Layer 12 of a small transformer language model trained on English Wikipedia (17 layers, counted from 0, width 96).
A neuron's activation on a vector x is GELU(weights . x + bias), where the dot is the dot product.

Input weights of the MLP neurons that the questions are about. A number n stands for n times 0.0063.
n37 (bias -0.034): 55 -13 -59 -12 -4 4 15 8 22 -25 -14 -12 -35 15 39 12 18 32 -5 -26 -19 -3 -11 19 2 17 58 -8 -30 -5 33 -22 -3 -20 -5 -5 4 37 46 -4 5 14 -11 -21 -50 19 25 3 -17 -21 21 15 11 -8 -26 32 -61 -18 -5 -34 -2 -37 0 28 -11 10 45 16 -23 10 -30 2 -6 4 -46 25 9 -44 7 24 34 -32 -27 -30 -15 33 -16 6 36 5 42 3 7 14 -9 -8
n76 (bias -0.025): 15 -22 38 -7 24 -6 -6 -12 -22 -7 10 18 23 -9 -3 6 3 -22 12 -11 10 -5 -8 1 3 -1 -19 -24 4 14 -15 10 -14 13 31 -20 -18 -11 29 36 7 2 2 -35 -4 13 23 -27 -4 8 15 2 -7 14 42 -2 14 -11 4 -11 -3 -6 -26 -6 14 4 -16 3 3 14 20 -2 25 -32 14 15 -26 -42 -28 -14 -22 -23 21 30 16 15 -33 25 -22 2 -4 -8 -8 -25 21 4
n78 (bias -0.030): 38 2 18 6 -7 -18 4 -14 32 -36 22 80 -3 13 39 -9 14 -35 4 -26 15 51 23 -4 -11 37 -38 -8 8 12 49 -9 0 -4 8 10 23 -4 -14 26 -31 -39 13 -19 -25 -23 -19 9 16 -12 -4 -9 -50 -1 39 10 21 17 -11 27 -58 -14 -4 -33 -23 28 22 -5 9 7 -3 -15 -20 3 20 -1 -4 -20 -8 43 17 -26 -7 -1 -20 12 14 -43 -17 -19 34 10 -29 -14 -18 -1
n116 (bias -0.020): -1 -28 23 -15 31 34 -14 12 -26 -3 -33 -29 17 -39 26 -4 6 -13 -11 45 -48 21 57 22 -8 13 3 38 4 -15 37 -29 -24 5 2 9 -4 -39 -22 -21 22 20 69 -41 0 -38 -2 -21 23 43 -25 21 -5 -2 36 29 6 -21 -32 -23 -5 -8 -47 -54 6 2 -43 -10 50 -20 4 8 -8 12 38 5 3 -43 -22 -8 37 -27 22 17 -9 -10 35 -31 22 -29 51 -13 -20 31 -3 31
n141 (bias -0.033): 5 -10 37 -13 26 0 29 -26 -19 -27 -20 43 2 14 -15 16 -22 66 -18 -10 -2 4 -20 -62 -23 -19 -26 -39 8 -10 -36 33 42 70 -10 0 43 -13 -1 -26 7 26 16 -24 4 1 25 3 -25 -11 -33 -1 -5 -19 -26 14 -22 -20 47 -3 -79 -27 -1 -57 9 -16 -4 13 13 11 3 -4 -16 41 5 18 44 -3 -8 2 -45 -2 -23 -12 4 -5 30 12 83 26 30 39 -32 -19 -42 40
n175 (bias -0.050): -35 10 -41 1 0 9 -3 -4 -12 -45 7 -12 19 23 3 -2 -5 -56 -11 -11 -17 -2 -1 13 -15 21 -8 -35 -22 48 13 -9 16 27 16 64 1 -1 6 25 34 -14 -21 41 -46 -40 21 17 -17 6 -30 46 16 33 16 -3 2 1 15 37 0 -26 3 -6 29 1 11 15 -16 -30 11 -15 -43 16 -9 0 -21 22 16 13 13 17 -29 -9 -3 -7 -48 1 4 15 -26 37 -36 -17 30 5
n187 (bias -0.027): 10 6 11 -5 16 41 -76 -29 -19 31 -31 16 31 -29 -24 -23 -11 26 -33 13 13 4 -26 -42 65 18 -31 -20 12 24 8 -2 3 -17 37 -17 -27 -7 -32 13 8 -9 11 -58 26 26 20 35 17 -26 -6 34 17 -15 -16 -36 -12 12 -21 -9 -9 -22 13 -21 11 18 22 12 -31 -21 -13 12 -23 -27 -9 9 23 -40 -10 57 -13 -10 48 18 -8 23 27 -12 -1 13 13 3 11 1 5 19
n218 (bias -0.044): -4 4 19 -2 -7 -67 -6 4 -15 -2 -14 71 44 -17 25 -44 -27 -35 25 -48 35 35 18 -52 8 1 -24 6 9 -2 -4 14 -19 7 26 -17 -6 -30 29 -13 -26 2 -12 -11 -27 -28 -37 34 -16 71 -12 -12 8 -57 -5 -63 -24 14 -36 50 35 -2 -3 -61 13 17 40 68 -39 -20 41 -7 -7 -29 20 -34 33 44 18 65 39 -52 -25 -1 -9 44 10 26 33 11 -34 -43 0 7 27 25
n240 (bias -0.021): 3 25 30 16 3 31 -11 5 37 -15 -42 -32 -91 -8 20 -32 20 10 -76 -54 60 27 20 -52 -24 1 -23 1 19 -11 2 12 36 47 -7 -17 6 -30 -17 13 -2 30 17 31 -7 -13 -4 41 30 21 11 4 -5 -23 -15 16 39 -12 -29 -8 -4 18 -22 3 -33 -6 38 41 -14 12 -49 28 24 -3 -10 19 50 -15 20 -7 1 -37 9 9 -26 -28 -6 26 -5 -22 -65 59 -61 47 -7 -2
n244 (bias -0.047): 13 56 -1 -43 -8 3 16 10 -46 -32 5 -13 75 -56 13 -48 11 75 31 -19 -8 24 -2 -23 -29 26 61 -9 30 15 -7 31 32 -15 -23 48 11 -26 -16 7 33 3 57 2 -6 -11 13 -67 -12 -21 -39 -15 20 -3 -32 -65 21 15 -88 6 30 -3 7 -20 9 36 22 34 -13 -21 47 4 -1 13 -4 -50 -8 -17 51 -2 -76 -26 10 21 -26 -38 19 -9 6 13 3 15 -23 21 -43 19
n267 (bias -0.036): 7 17 8 26 -6 -21 29 -57 11 -7 3 -15 22 7 30 4 1 14 -31 -17 -1 3 -25 37 5 -54 -21 -9 11 4 0 -45 23 -5 -7 -36 -6 34 -30 25 -6 -8 17 7 25 -1 16 -6 -16 1 -23 15 8 34 -10 -10 4 6 -10 -21 -27 -32 -6 -25 0 9 7 53 -7 -2 -10 5 15 -9 23 1 2 -14 4 8 0 -14 6 -4 18 -24 1 13 1 1 0 18 22 -35 27 18
n270 (bias -0.050): 7 -21 9 -44 -32 13 -9 19 20 9 40 5 -31 -10 51 -46 35 -34 1 36 -12 6 20 45 -12 -13 53 25 -20 4 -20 -24 37 -27 3 -12 -24 -23 -17 50 6 -11 0 0 -2 -18 -29 1 9 -30 -46 -2 3 -24 1 -21 37 -2 46 -12 -8 -5 -17 7 29 -30 5 20 15 7 -4 42 -1 32 6 29 18 -10 -37 -13 -4 26 5 -11 -21 7 13 -14 27 -30 32 -38 7 24 -10 -28
n277 (bias -0.044): -37 -12 -30 -2 -17 -18 -12 -6 14 -34 -8 40 -2 16 7 4 -33 -31 -22 2 -26 12 10 72 -3 31 15 -4 20 29 28 28 12 -29 -2 31 10 -8 32 -14 -10 -2 -32 4 -2 12 -16 -5 -21 -59 19 -21 43 14 -24 25 8 -27 22 46 -16 -25 14 -1 -20 -39 2 12 -40 -4 -36 18 77 -4 6 5 -22 -5 -12 -23 -4 68 38 -5 -2 24 -8 4 -46 25 44 -31 -33 -11 11 1
n284 (bias -0.042): -19 -48 10 20 -20 -22 -55 -36 -22 -2 -19 43 -46 -1 -4 24 -13 -20 24 -26 27 -5 -29 32 17 -18 -11 -8 -2 37 4 31 2 -24 -26 2 13 43 8 27 25 29 -33 10 -13 17 47 21 -25 1 8 18 -53 25 -26 -8 31 -60 -8 -22 24 47 -6 -57 -8 -39 -3 0 3 3 21 -18 -29 40 31 12 16 -24 21 -11 9 -27 27 8 -31 38 26 -2 8 18 -18 -20 18 -11 54 27
n293 (bias -0.052): 5 33 39 -20 1 1 -30 -29 39 -11 13 6 -1 17 6 -34 -30 -65 22 39 45 -2 2 -12 -19 -11 -15 18 11 26 -30 -52 0 1 13 -9 -7 -8 4 46 16 -21 -8 5 9 47 0 -36 60 9 35 1 -15 14 9 -6 33 -31 -12 28 -33 -39 -62 -10 -10 4 33 15 -4 -38 5 -8 -1 14 -24 -26 23 -20 25 -3 9 -16 31 -16 16 -21 33 -35 0 -32 48 21 -29 11 -32 22
n296 (bias -0.047): 14 11 37 11 -41 25 -6 7 -6 -41 -30 -30 -6 35 20 -6 -6 11 7 -7 -20 -8 -50 -34 15 35 1 9 -12 -12 -40 27 14 -6 16 -9 28 25 -4 -40 -10 -14 -23 3 51 -12 31 4 15 -2 25 16 31 18 36 -21 -20 -14 34 21 -3 -14 19 -6 -12 -23 10 -24 -8 23 -64 -17 -15 -22 -4 -29 38 22 14 16 -36 30 -29 -17 -9 16 -39 33 42 -18 26 7 21 -36 17 25
n380 (bias -0.027): 1 -15 -22 -61 15 31 -27 -54 -28 -24 -14 33 6 -41 9 -21 -40 3 7 -54 -1 -6 3 9 -7 9 -18 6 -34 -31 8 -7 -17 31 -12 32 -24 28 -4 37 33 22 40 28 50 -3 5 -1 1 -70 -11 19 46 14 -24 33 -11 -35 -58 -49 -22 45 -26 -22 -29 4 21 3 0 -13 35 -29 -19 -18 -7 33 -1 -9 -2 21 35 14 48 -17 -42 12 63 75 -6 79 -37 19 1 1 11 -22
n408 (bias -0.035): 17 33 -8 -11 -17 -7 -44 31 -60 -5 -34 -2 18 4 -21 -24 5 39 20 7 2 21 -11 -58 15 56 -4 5 1 7 -32 -22 50 10 -6 -28 6 2 6 -29 4 26 22 -6 0 -1 -15 -35 -20 41 18 -4 29 -8 15 -10 21 -38 30 12 1 -3 -25 41 33 -7 -6 -27 33 -30 -2 20 -29 -19 -18 2 7 -18 37 15 -3 -9 -38 -18 -74 62 -10 -25 26 -2 24 -14 20 44 -33 26
n437 (bias -0.021): 6 56 36 -26 6 -9 52 -39 12 -11 -28 -4 -5 25 -6 -39 34 23 80 -3 50 -6 -6 -23 32 40 2 -11 35 -6 2 -8 11 35 0 -61 -5 12 1 7 -37 8 -53 32 -3 -33 -35 -11 -12 -9 -25 -19 10 27 -7 -3 -49 51 6 6 -10 14 -22 4 51 18 -8 -27 -55 -28 -44 -28 -17 -4 -11 15 1 -23 52 15 -2 -50 -48 -1 23 68 -42 39 13 52 65 -33 -27 10 -80 -4
n443 (bias -0.011): -13 23 14 -42 39 -14 4 14 16 -8 -57 49 9 24 -34 10 -20 -18 -50 9 24 23 -59 31 -29 7 -56 -22 39 26 -23 21 16 7 -4 2 -23 45 14 19 28 13 -20 -32 -20 27 -14 -26 22 32 5 3 16 -44 -5 -22 -28 -17 29 -1 36 15 -37 -14 -4 13 30 0 -25 -3 -15 -29 -33 95 17 11 19 -25 -45 -13 39 31 5 -7 -5 -21 -13 -20 52 16 -41 -7 11 9 -30 -3
n445 (bias -0.037): 10 6 -22 -73 7 -21 35 -41 1 7 -23 -3 1 22 7 -25 14 25 -22 -28 -3 62 -12 20 -4 48 -49 25 31 -49 24 7 -3 -1 5 -10 -18 -10 -1 11 13 17 -1 14 -18 -42 19 42 -3 -25 -25 16 -5 -7 8 10 13 23 11 -24 -15 13 -44 8 -25 -4 -37 1 29 -30 21 -3 20 34 -22 -8 22 4 -7 -6 4 17 -8 -13 -18 37 -12 -12 34 28 21 -11 13 -34 21 -17
n473 (bias -0.020): 11 22 1 1 17 14 29 6 10 34 14 -28 32 30 20 -4 -23 12 -49 -21 26 17 0 11 20 -12 -8 13 -17 9 4 -17 -17 6 11 9 38 -7 13 6 -6 -11 26 2 -3 -2 -35 33 12 29 -25 -40 -9 -18 -12 -24 -15 29 -24 -15 -50 -20 16 16 -31 22 8 4 -8 -10 1 -18 -45 12 27 11 32 -22 -8 -20 43 -6 2 4 -53 -7 -15 -2 -6 32 -41 -22 -1 32 26 19
n564 (bias -0.027): 33 4 11 -34 -2 -17 -6 -60 -36 10 -3 -22 18 -2 36 -2 -5 -57 20 36 -58 15 -34 9 20 3 14 -10 11 61 -6 -22 -26 -17 -12 5 -1 3 -24 -3 -20 -54 -5 -22 -36 2 51 24 52 59 -14 -12 59 -15 -9 61 -7 4 3 -60 39 -40 -18 -42 21 17 28 28 -24 17 -8 40 30 27 -32 -21 48 -36 18 24 -39 5 3 30 7 -12 3 11 28 -9 -6 -15 -6 15 -17 16

Each question shows a token from some text and the vector x that enters the MLP there. A number n stands for n times 0.05.

"ur": -18 -13 -2 33 24 32 39 -3 7 22 21 6 -14 23 -11 -12 39 -1 39 7 3 -3 28 8 -7 4 2 -9 -26 -20 16 -52 25 -25 28 -22 4 5 31 -10 -44 11 -5 -9 -7 1 -24 -24 10 35 15 24 -34 19 -36 -24 -14 22 0 -6 51 -6 -8 8 1 -19 2 29 1 17 23 -24 19 -21 -8 -36 -23 19 -23 -1 -4 10 28 -11 9 -5 -15 -30 -28 -32 -25 45 -24 -31 -12 -1
Which neuron lights up most? n293

"van": 13 -27 -21 7 45 5 0 2 -24 30 -6 -7 7 5 -6 12 -11 5 5 50 -18 10 8 -16 -12 21 22 1 -38 -60 1 18 -14 -22 28 -38 15 24 26 -24 10 -14 24 11 -14 21 -1 -14 -17 35 -1 21 -4 13 -26 0 -15 7 21 -2 50 -9 -20 -5 1 5 0 7 -2 37 0 35 11 -11 -10 -38 4 -10 -22 20 16 -29 27 -16 13 2 34 -28 -28 -21 -14 27 -7 -32 -65 -16
Which neuron lights up most? n116

"au": 6 21 -41 37 15 1 14 1 -22 54 12 36 -8 9 -3 20 -48 23 35 21 -24 -13 -6 6 -5 13 6 -15 -32 -60 6 -37 16 -27 31 -1 14 -10 14 28 -30 5 -4 -28 13 9 -1 -6 19 28 14 0 -29 29 -32 -12 -3 38 31 -12 35 22 20 22 -15 -23 2 -7 10 27 -21 2 -16 3 1 -34 -10 -1 -19 -6 -30 1 29 4 8 -17 -14 -34 19 -4 -19 -28 26 -21 -40 -2
Which neuron lights up most? n443

" the": 2 18 -12 41 79 -9 17 15 -10 39 21 0 -13 -8 5 36 -8 -9 17 23 0 -23 17 -4 13 -7 -13 24 -33 -36 -11 -4 53 -27 26 -8 0 3 8 -20 -43 -51 21 8 -20 21 -12 -1 12 -1 -18 -3 -28 52 -42 -18 10 3 21 -14 11 8 17 4 -1 0 -25 -4 -8 24 -17 -21 -16 -13 1 -8 -14 16 -15 15 13 -5 25 -7 -22 14 5 -3 -11 -7 -36 18 -9 -17 -10 -6
Which neuron lights up most? n473

" ex": 4 -23 -18 6 25 9 -3 14 -44 16 22 15 -17 -8 0 8 -31 16 33 31 -10 -11 17 -6 -33 -19 -15 -8 5 -41 4 -13 21 -62 13 -25 4 -7 11 17 11 4 27 3 -13 -19 -10 -8 11 -13 -6 24 -2 50 -26 8 11 22 -13 -3 23 1 27 0 -5 -50 -6 1 -20 92 -15 -27 49 -2 -6 -1 30 4 -4 -23 8 -1 19 0 -13 -15 7 -21 5 -1 -22 13 -18 22 -27 7
Which neuron lights up most? n270

" (": -14 -6 7 1 46 10 33 17 -7 48 55 -7 -11 18 3 3 -10 12 35 18 -17 -12 17 -3 -9 -12 -36 1 4 -41 1 -35 27 -31 28 3 -25 11 -7 -14 -18 -13 21 5 -39 -16 -13 5 0 -15 -17 47 -19 21 -16 20 26 -16 25 21 43 2 25 -6 6 -9 -26 11 -3 26 -4 1 2 -34 -27 -29 -9 20 -3 -11 4 -3 -11 -20 -11 8 15 -31 -35 14 -2 45 -8 -14 -36 -21
Which neuron fires most, and how strongly? n175, at about 0.3

"den": -9 23 2 -2 53 -24 -12 12 -69 30 3 -27 -10 -3 -25 -3 -12 17 23 57 -26 12 -2 16 0 -16 16 -11 -16 -56 8 -10 -16 -19 50 -9 13 -2 22 -20 -10 8 12 -22 37 22 -13 3 -34 13 -10 26 7 8 -18 0 -5 39 -16 23 33 7 20 15 -5 -15 -14 -23 16 19 14 -29 -15 8 0 -57 -2 5 11 7 -3 -1 17 16 29 -26 5 -13 11 -3 -22 -7 20 -14 -15 -30
Which neuron fires most, and how strongly? n244, at about 1.6

"ent": 16 -8 -8 46 15 -18 28 49 -21 31 38 -31 -23 9 -28 25 -15 6 10 27 -2 4 3 17 16 1 -11 29 -10 -9 -25 34 -3 -33 35 -12 -2 32 -10 -2 3 -11 -11 -3 -8 -14 -33 -7 3 6 5 6 23 -14 -48 10 -9 33 4 4 -13 -1 2 12 7 12 11 7 -2 11 -13 -30 -23 -8 -20 -14 -52 3 -18 9 -6 32 46 -7 6 25 31 -31 12 25 -33 38 -15 -41 -48 -46
Which neuron lights up most? n443

"par": 8 11 7 2 64 -1 -7 43 -26 29 3 15 -36 10 -11 1 -24 13 2 62 -25 19 24 4 1 12 -4 24 -43 -33 -7 -12 -3 -20 -10 -40 -7 18 19 12 -8 -36 -14 9 -34 9 -23 -31 -5 29 1 27 -5 40 -47 -18 -7 15 8 -7 -1 8 -9 44 16 -11 7 -1 2 12 4 -30 8 2 25 -64 1 2 -24 20 -1 9 2 -1 2 3 27 -13 -15 -12 -29 -6 26 -5 -9 -5
Which three neurons fire most, strongest first? n443, n408, n270

" The": -12 -14 -12 18 85 -10 23 11 -7 21 13 -8 -18 4 26 37 -1 -23 19 34 10 -16 13 -12 20 -11 -17 4 0 -32 5 13 48 -4 15 -17 5 16 5 -27 -29 -41 12 -10 4 12 1 -3 13 1 -10 13 -28 55 -24 -9 12 15 20 -22 0 -4 36 7 -8 -3 -11 -6 -17 13 13 -31 -21 -22 -20 -20 -4 2 -18 6 9 -28 21 -13 -9 -2 23 -4 6 -13 -50 30 -7 -25 -20 -7
Which three neurons fire most, strongest first? n267, n473, n141

"li": 21 -28 -18 -38 41 3 32 22 -15 37 0 3 -9 2 -23 21 -6 1 26 20 25 5 -7 2 7 -12 -2 -12 -52 -50 -28 -12 1 -35 54 26 12 8 45 0 5 -12 28 -4 17 12 -39 9 -15 30 -36 12 25 7 -31 0 -10 -8 31 -2 40 10 9 11 -2 -29 -7 -12 5 21 -11 -28 2 11 12 -35 -22 25 -36 -27 -5 32 -19 24 5 -17 25 -10 16 -22 -21 13 0 -7 -19 -29
The two highest activations, in order: n443, n270

" Co": -15 -10 -1 -4 65 8 27 17 -16 20 14 10 -20 6 29 -14 -29 9 7 42 5 15 -26 -8 -3 -29 -27 -25 -9 -30 -11 -4 10 -42 17 -5 -2 3 12 12 -29 -1 19 -19 10 -2 11 5 -28 -5 -11 34 -15 39 -1 -14 9 -8 34 -10 14 5 39 21 -17 -17 -32 -11 5 43 8 -24 9 -54 -21 -48 -25 39 -16 4 8 -4 14 21 -13 5 1 6 0 24 2 32 12 -29 -28 -17
The two highest activations, in order: n76, n296

" January": 10 24 -9 30 57 -35 8 17 -15 25 12 -19 -21 -8 1 47 -42 10 13 3 -5 -21 -20 0 -13 -25 -25 10 -3 -55 -6 -18 17 -44 25 -16 30 3 2 28 -46 -12 23 14 -7 9 2 -3 -7 -10 -7 2 -12 49 -6 -27 20 20 20 19 33 12 7 -10 -19 -33 -22 4 20 53 12 -7 -2 -17 -2 -29 -14 2 7 26 3 12 25 -4 2 27 -16 -25 -14 12 -17 16 -17 -16 -14 -30
The two highest activations, in order: n267, n76

"S": -5 3 -7 -4 54 0 -17 21 -7 18 21 -23 -35 -9 -11 -3 6 15 -12 25 12 -1 47 -18 -3 -4 -10 -25 -16 -35 15 -17 5 -25 32 -16 -4 18 16 -14 -25 19 15 26 0 -19 30 -22 13 6 16 39 -23 38 -52 -4 35 5 -18 3 3 -24 42 -21 14 -32 -7 -2 -10 50 17 -25 -5 -34 -11 -18 7 16 -30 6 17 -8 10 -12 -1 -11 22 2 -10 10 -28 45 -9 -3 -49 -7
Which neuron lights up most? n240

"ne": -13 -23 -23 -4 8 -10 -16 31 -40 35 17 -5 -15 30 -40 -8 -6 25 53 43 1 10 -14 3 5 28 -5 4 -14 -45 -21 13 13 -40 18 -1 3 21 10 1 -32 -1 34 13 36 -2 -3 16 5 14 -10 1 -4 38 -30 11 12 14 4 -4 47 -6 29 8 -20 -21 -2 35 -5 28 13 13 10 -24 -3 6 -33 30 -23 -17 -49 -21 13 -7 -12 -5 -13 -48 -20 5 0 15 16 -42 -14 -24
Which three neurons fire most, strongest first? n244, n408, n296

"ney": 9 0 -12 6 70 -19 13 11 -23 38 -10 -53 -24 12 -4 1 3 26 53 9 3 -20 -2 -19 7 11 -3 -7 -31 -26 -18 8 -17 -29 23 -18 8 15 16 -24 -16 -8 23 -19 0 1 -9 5 -19 31 -39 7 4 57 -29 15 -11 7 46 -3 26 -11 3 29 -6 -10 -38 2 7 7 -19 -24 -11 11 7 -51 -1 21 16 -9 -4 45 3 9 28 -31 -25 -9 1 -3 6 3 6 -2 -13 5
Which neuron lights up most? n296

" in": -4 6 -10 24 67 -9 -2 19 -42 3 32 -4 14 29 -2 29 -24 10 4 26 -3 -3 17 21 -11 -18 -32 -6 -32 -25 0 -9 55 -35 0 -38 0 -17 -4 -12 -25 -39 20 -16 3 28 -6 10 10 -5 -17 14 -4 28 5 6 36 8 35 7 31 -5 31 4 -3 -23 -18 11 -1 37 -4 -21 5 2 -24 -12 -17 -3 -17 -26 10 -11 25 -28 -13 -13 -7 -30 -10 11 -20 30 10 -26 -14 -2
The two highest activations, in order: n267, n76

"te": -7 16 -15 18 20 -33 0 32 -18 -5 39 -14 -30 1 -20 3 0 -42 25 36 7 26 -4 1 18 -6 4 30 -46 -14 1 -10 -16 -11 73 -13 1 -5 4 -4 -7 -28 38 8 39 -18 -11 28 -18 6 -19 24 4 19 -26 10 10 50 -15 15 20 -4 3 -17 -12 22 2 -8 -11 29 -1 -43 -12 -4 -14 -10 -16 23 -1 -19 -9 11 39 3 22 4 0 -22 -18 -7 -22 40 -9 -57 -25 -21
Which neuron fires most, and how strongly? n175, at about 1.3

"ic": 37 14 -40 28 27 1 -4 32 2 34 25 -13 -27 24 -15 -33 -24 -5 10 12 -12 6 35 28 6 28 -39 -10 -3 -65 -4 -17 27 -47 6 -4 -18 28 -3 15 -3 -7 -33 17 -7 -1 4 0 5 12 2 5 -7 28 -19 17 -12 4 4 -6 56 43 4 2 -9 -31 -27 -4 6 28 -1 6 3 11 -8 -38 -34 34 -21 6 13 5 18 -18 -8 16 14 -18 0 -19 -19 0 -3 2 -62 -9
Which three neurons fire most, strongest first? n445, n270, n443

"f": 26 29 -6 54 54 -27 6 17 -12 55 23 -4 -1 6 -1 5 -22 6 21 10 -14 11 19 -12 8 -8 -35 -7 8 -59 -9 -32 -6 -31 13 -26 3 -8 -13 9 -46 -13 8 10 0 -9 -13 -19 7 26 -14 -10 -44 30 -33 -7 14 -5 10 4 24 3 -6 -8 2 -32 -11 -5 45 61 -5 -8 -14 -1 -5 -19 -8 -1 -15 4 -2 14 60 16 0 15 -18 -34 19 -1 16 -2 -5 -13 -30 2
Which neuron lights up most? n116

"ed": 14 -8 -3 18 55 -11 14 25 -44 -9 38 0 0 27 -3 30 -2 1 19 33 1 -10 6 4 11 -19 -41 -25 -9 -39 13 28 2 -33 -12 -36 18 -1 -13 -15 1 -34 5 -26 -4 -3 -24 32 11 10 -16 -8 -27 26 -1 14 26 4 19 15 -1 13 29 15 23 -43 22 2 -14 40 -22 4 -3 -30 -16 6 -6 14 -41 23 19 5 19 -15 -2 17 -10 1 9 -6 -20 22 -42 0 -26 -40
Which neuron lights up most? n78

"s": 17 15 -2 20 54 -22 15 25 -40 10 39 5 -7 34 -21 28 -24 0 24 25 0 -3 16 -17 2 -2 -45 -18 2 -36 8 -5 18 -32 40 -6 20 2 9 -12 -29 -22 23 2 -37 4 -1 25 7 -12 -16 -2 1 -4 -56 11 15 11 10 -7 -3 19 27 2 14 -43 9 -27 -14 32 -34 25 -9 -14 -34 8 3 -7 -48 -3 8 19 17 17 11 -6 -7 -5 6 17 -19 44 -26 -22 -16 -17
Which neuron fires most, and how strongly? n141, at about 2.2

" pre": -18 -23 -18 43 44 -4 21 1 -31 39 29 22 -9 6 -4 9 -33 -18 25 50 2 -1 -7 18 -6 -30 2 1 -25 -42 -4 -20 29 -54 -20 8 -6 15 13 3 -23 -10 27 -16 -23 -3 28 -1 11 -1 17 20 -37 28 -24 19 3 29 7 13 8 -22 17 9 -8 -7 -3 4 -41 51 12 -44 2 -4 -17 -60 2 13 -27 -15 -13 3 20 3 1 5 9 -30 -8 35 7 9 7 -15 -16 19
The two highest activations, in order: n284, n277

" An": -2 3 -7 10 66 -5 -6 7 -37 28 1 25 -65 2 3 11 -4 -20 12 51 2 -12 47 -29 0 22 -22 9 -9 -57 -3 3 18 -24 11 -3 -21 38 43 -9 -11 -20 8 -1 -20 12 -18 16 10 3 3 31 -20 46 -43 -2 -4 2 28 -8 15 2 15 3 29 -21 -1 -7 -6 6 9 -8 2 -8 6 -44 7 2 -20 7 4 0 28 -5 2 -11 -2 -15 -25 -10 2 4 -2 -39 -18 -1
Which neuron lights up most? n284

"hy": 9 15 -39 3 64 -1 -15 17 5 35 -10 -5 -10 24 -46 7 25 11 11 21 17 18 -15 12 2 -7 -11 -25 -16 -52 -17 16 13 -36 46 -6 -23 -13 15 22 -29 -21 24 8 -23 -20 -8 3 -5 13 -7 19 -13 26 -38 -10 -11 4 40 -26 7 -3 54 26 -6 2 18 6 -20 23 -36 -2 2 5 -26 -21 -1 -10 -9 -29 -6 24 27 1 25 -3 35 -22 0 5 -16 19 -2 -18 -20 -22
Which three neurons fire most, strongest first? n443, n187, n37

" of": -4 -13 -17 37 54 18 12 28 -42 28 46 -12 17 53 -5 52 8 -20 18 20 -19 -12 8 5 -3 -24 -20 -10 -35 -34 -9 0 24 -42 18 -18 21 -9 2 -7 -7 -43 19 -10 0 25 -23 15 13 -11 -20 9 -16 32 -26 -2 22 -22 8 -7 16 -11 23 6 9 -37 -20 -2 -1 35 -8 -3 8 2 -26 -15 -15 -1 -21 9 27 -24 18 2 -5 2 4 -8 -33 9 -22 26 4 -7 -22 -11
Which neuron lights up most? n473

"lect": -1 31 -11 -1 56 -12 25 27 -30 42 15 -19 -24 15 -2 6 -40 13 32 31 6 17 12 -12 -18 8 -2 50 -38 -29 -7 -9 6 -19 1 -45 -2 10 -16 14 -7 -1 0 -14 -14 -26 -44 16 5 43 12 15 2 13 -17 -9 -5 29 27 6 -4 20 -7 17 -13 23 10 29 10 21 -4 -36 11 -13 -35 -1 -30 5 -11 -17 -9 17 28 11 15 -17 -5 10 -33 -1 -5 13 -10 -53 -5 -46
Which three neurons fire most, strongest first? n445, n437, n473

"ers": 34 -8 -13 19 89 -8 -4 2 -29 17 -2 -26 -2 18 -8 -5 12 46 32 20 -31 -13 3 14 -3 -16 -14 -15 -20 -13 -10 -12 -15 -23 36 -26 -11 25 -3 -26 19 17 20 10 -7 -26 13 0 -35 -4 2 16 9 20 -42 -9 3 7 -13 10 14 -4 24 36 4 -28 -20 -12 -1 5 10 -53 6 -6 -15 -37 24 29 -10 -7 1 47 10 -1 13 -22 8 -5 7 9 -24 10 -5 -11 -1 -29
Which neuron lights up most? n445

"y": 15 16 -23 6 42 -27 -3 26 -20 38 3 15 -12 18 -44 -12 34 30 54 11 2 -1 9 18 4 -29 12 5 -2 -31 -26 -8 -10 -65 -13 2 -1 34 22 15 -40 6 28 10 15 5 -19 12 -27 29 -21 25 -3 15 -10 -9 4 -13 -10 -29 21 -7 -4 5 -19 14 -11 -6 6 -4 26 -30 6 16 -28 -48 -35 36 -27 0 21 -6 6 3 17 -2 16 8 -25 6 -35 33 6 -16 16 -34
Which neuron lights up most? n380

"or": 35 -1 -6 32 36 -5 3 3 -23 11 54 -35 -18 30 0 16 7 -6 25 17 10 -21 6 6 -6 25 -24 -3 -28 -15 17 13 10 -46 65 2 20 -2 24 -13 5 6 -8 -9 -29 17 -41 -12 -25 -5 -18 10 -21 14 -5 6 -42 8 12 -4 17 -38 -18 27 3 -34 1 12 -5 28 28 -40 17 -20 -2 -18 -9 2 -20 -6 10 22 6 18 35 -19 -3 -9 -6 0 9 38 -6 -18 -51 -38
Which neuron fires most, and how strongly? n37, at about 1.8

"\n": -4 10 7 8 60 11 29 24 -6 17 31 -8 -21 -4 9 13 -4 10 24 39 3 -11 -15 -15 29 -11 13 -4 7 -61 23 -7 3 -34 16 -31 -9 14 -9 -29 -22 19 21 0 -7 -12 -20 -10 26 13 -13 -2 -26 42 7 19 33 -14 29 15 26 -36 23 -1 4 -14 -27 3 -11 42 13 -8 -11 -25 -21 -41 -2 -15 -52 1 -12 -6 -4 0 28 -1 27 7 -25 12 -34 9 -20 -15 -36 -15
Which three neurons fire most, strongest first? n76, n116, n437

"gue": 4 12 -15 18 57 -31 23 31 -11 11 -1 -35 -17 5 -17 37 -32 5 19 19 14 6 -3 -13 6 10 -16 20 -16 -25 -20 -23 20 -30 -14 2 28 -18 20 -10 12 7 30 15 30 -7 -25 29 -45 12 -21 -5 -5 25 -9 -23 -1 38 22 10 18 11 -4 33 -1 -21 -31 -13 7 -23 20 -54 3 -20 12 -27 -6 33 -35 -9 -7 38 -2 18 22 11 -4 -30 5 10 -3 12 13 -32 -47 -16
Which neuron lights up most? n445

"day": 2 -11 -34 18 61 -21 1 22 -33 25 -2 -35 -2 33 0 54 -3 -15 18 24 12 9 6 -27 -7 -27 -6 13 6 -35 -19 -22 12 -25 22 -28 43 -22 4 -22 2 -2 32 -2 20 0 -11 11 -14 -22 -25 2 -11 31 -20 0 -4 20 13 36 25 1 23 -2 -13 2 -19 -5 24 20 28 -28 -29 1 3 -55 13 -9 -23 17 -21 17 -1 0 27 -15 11 1 14 17 -28 18 -12 -32 -27 -9
Which neuron fires most, and how strongly? n141, at about 2.2

" that": 13 4 -18 29 77 -7 11 35 -46 26 26 -26 -11 17 5 23 11 -4 11 8 5 8 9 -13 5 -20 -21 -2 -15 -36 7 -25 10 -42 25 -32 1 7 -29 -16 -36 -39 35 4 -11 -15 -15 5 28 -16 2 -20 -16 59 -21 -1 24 13 21 -1 5 13 16 26 -13 0 -3 -13 2 24 1 0 -9 0 -35 12 -5 -19 -8 21 -28 -2 11 -2 -5 8 8 -13 -11 0 0 46 -9 -14 -31 8
Which neuron lights up most? n78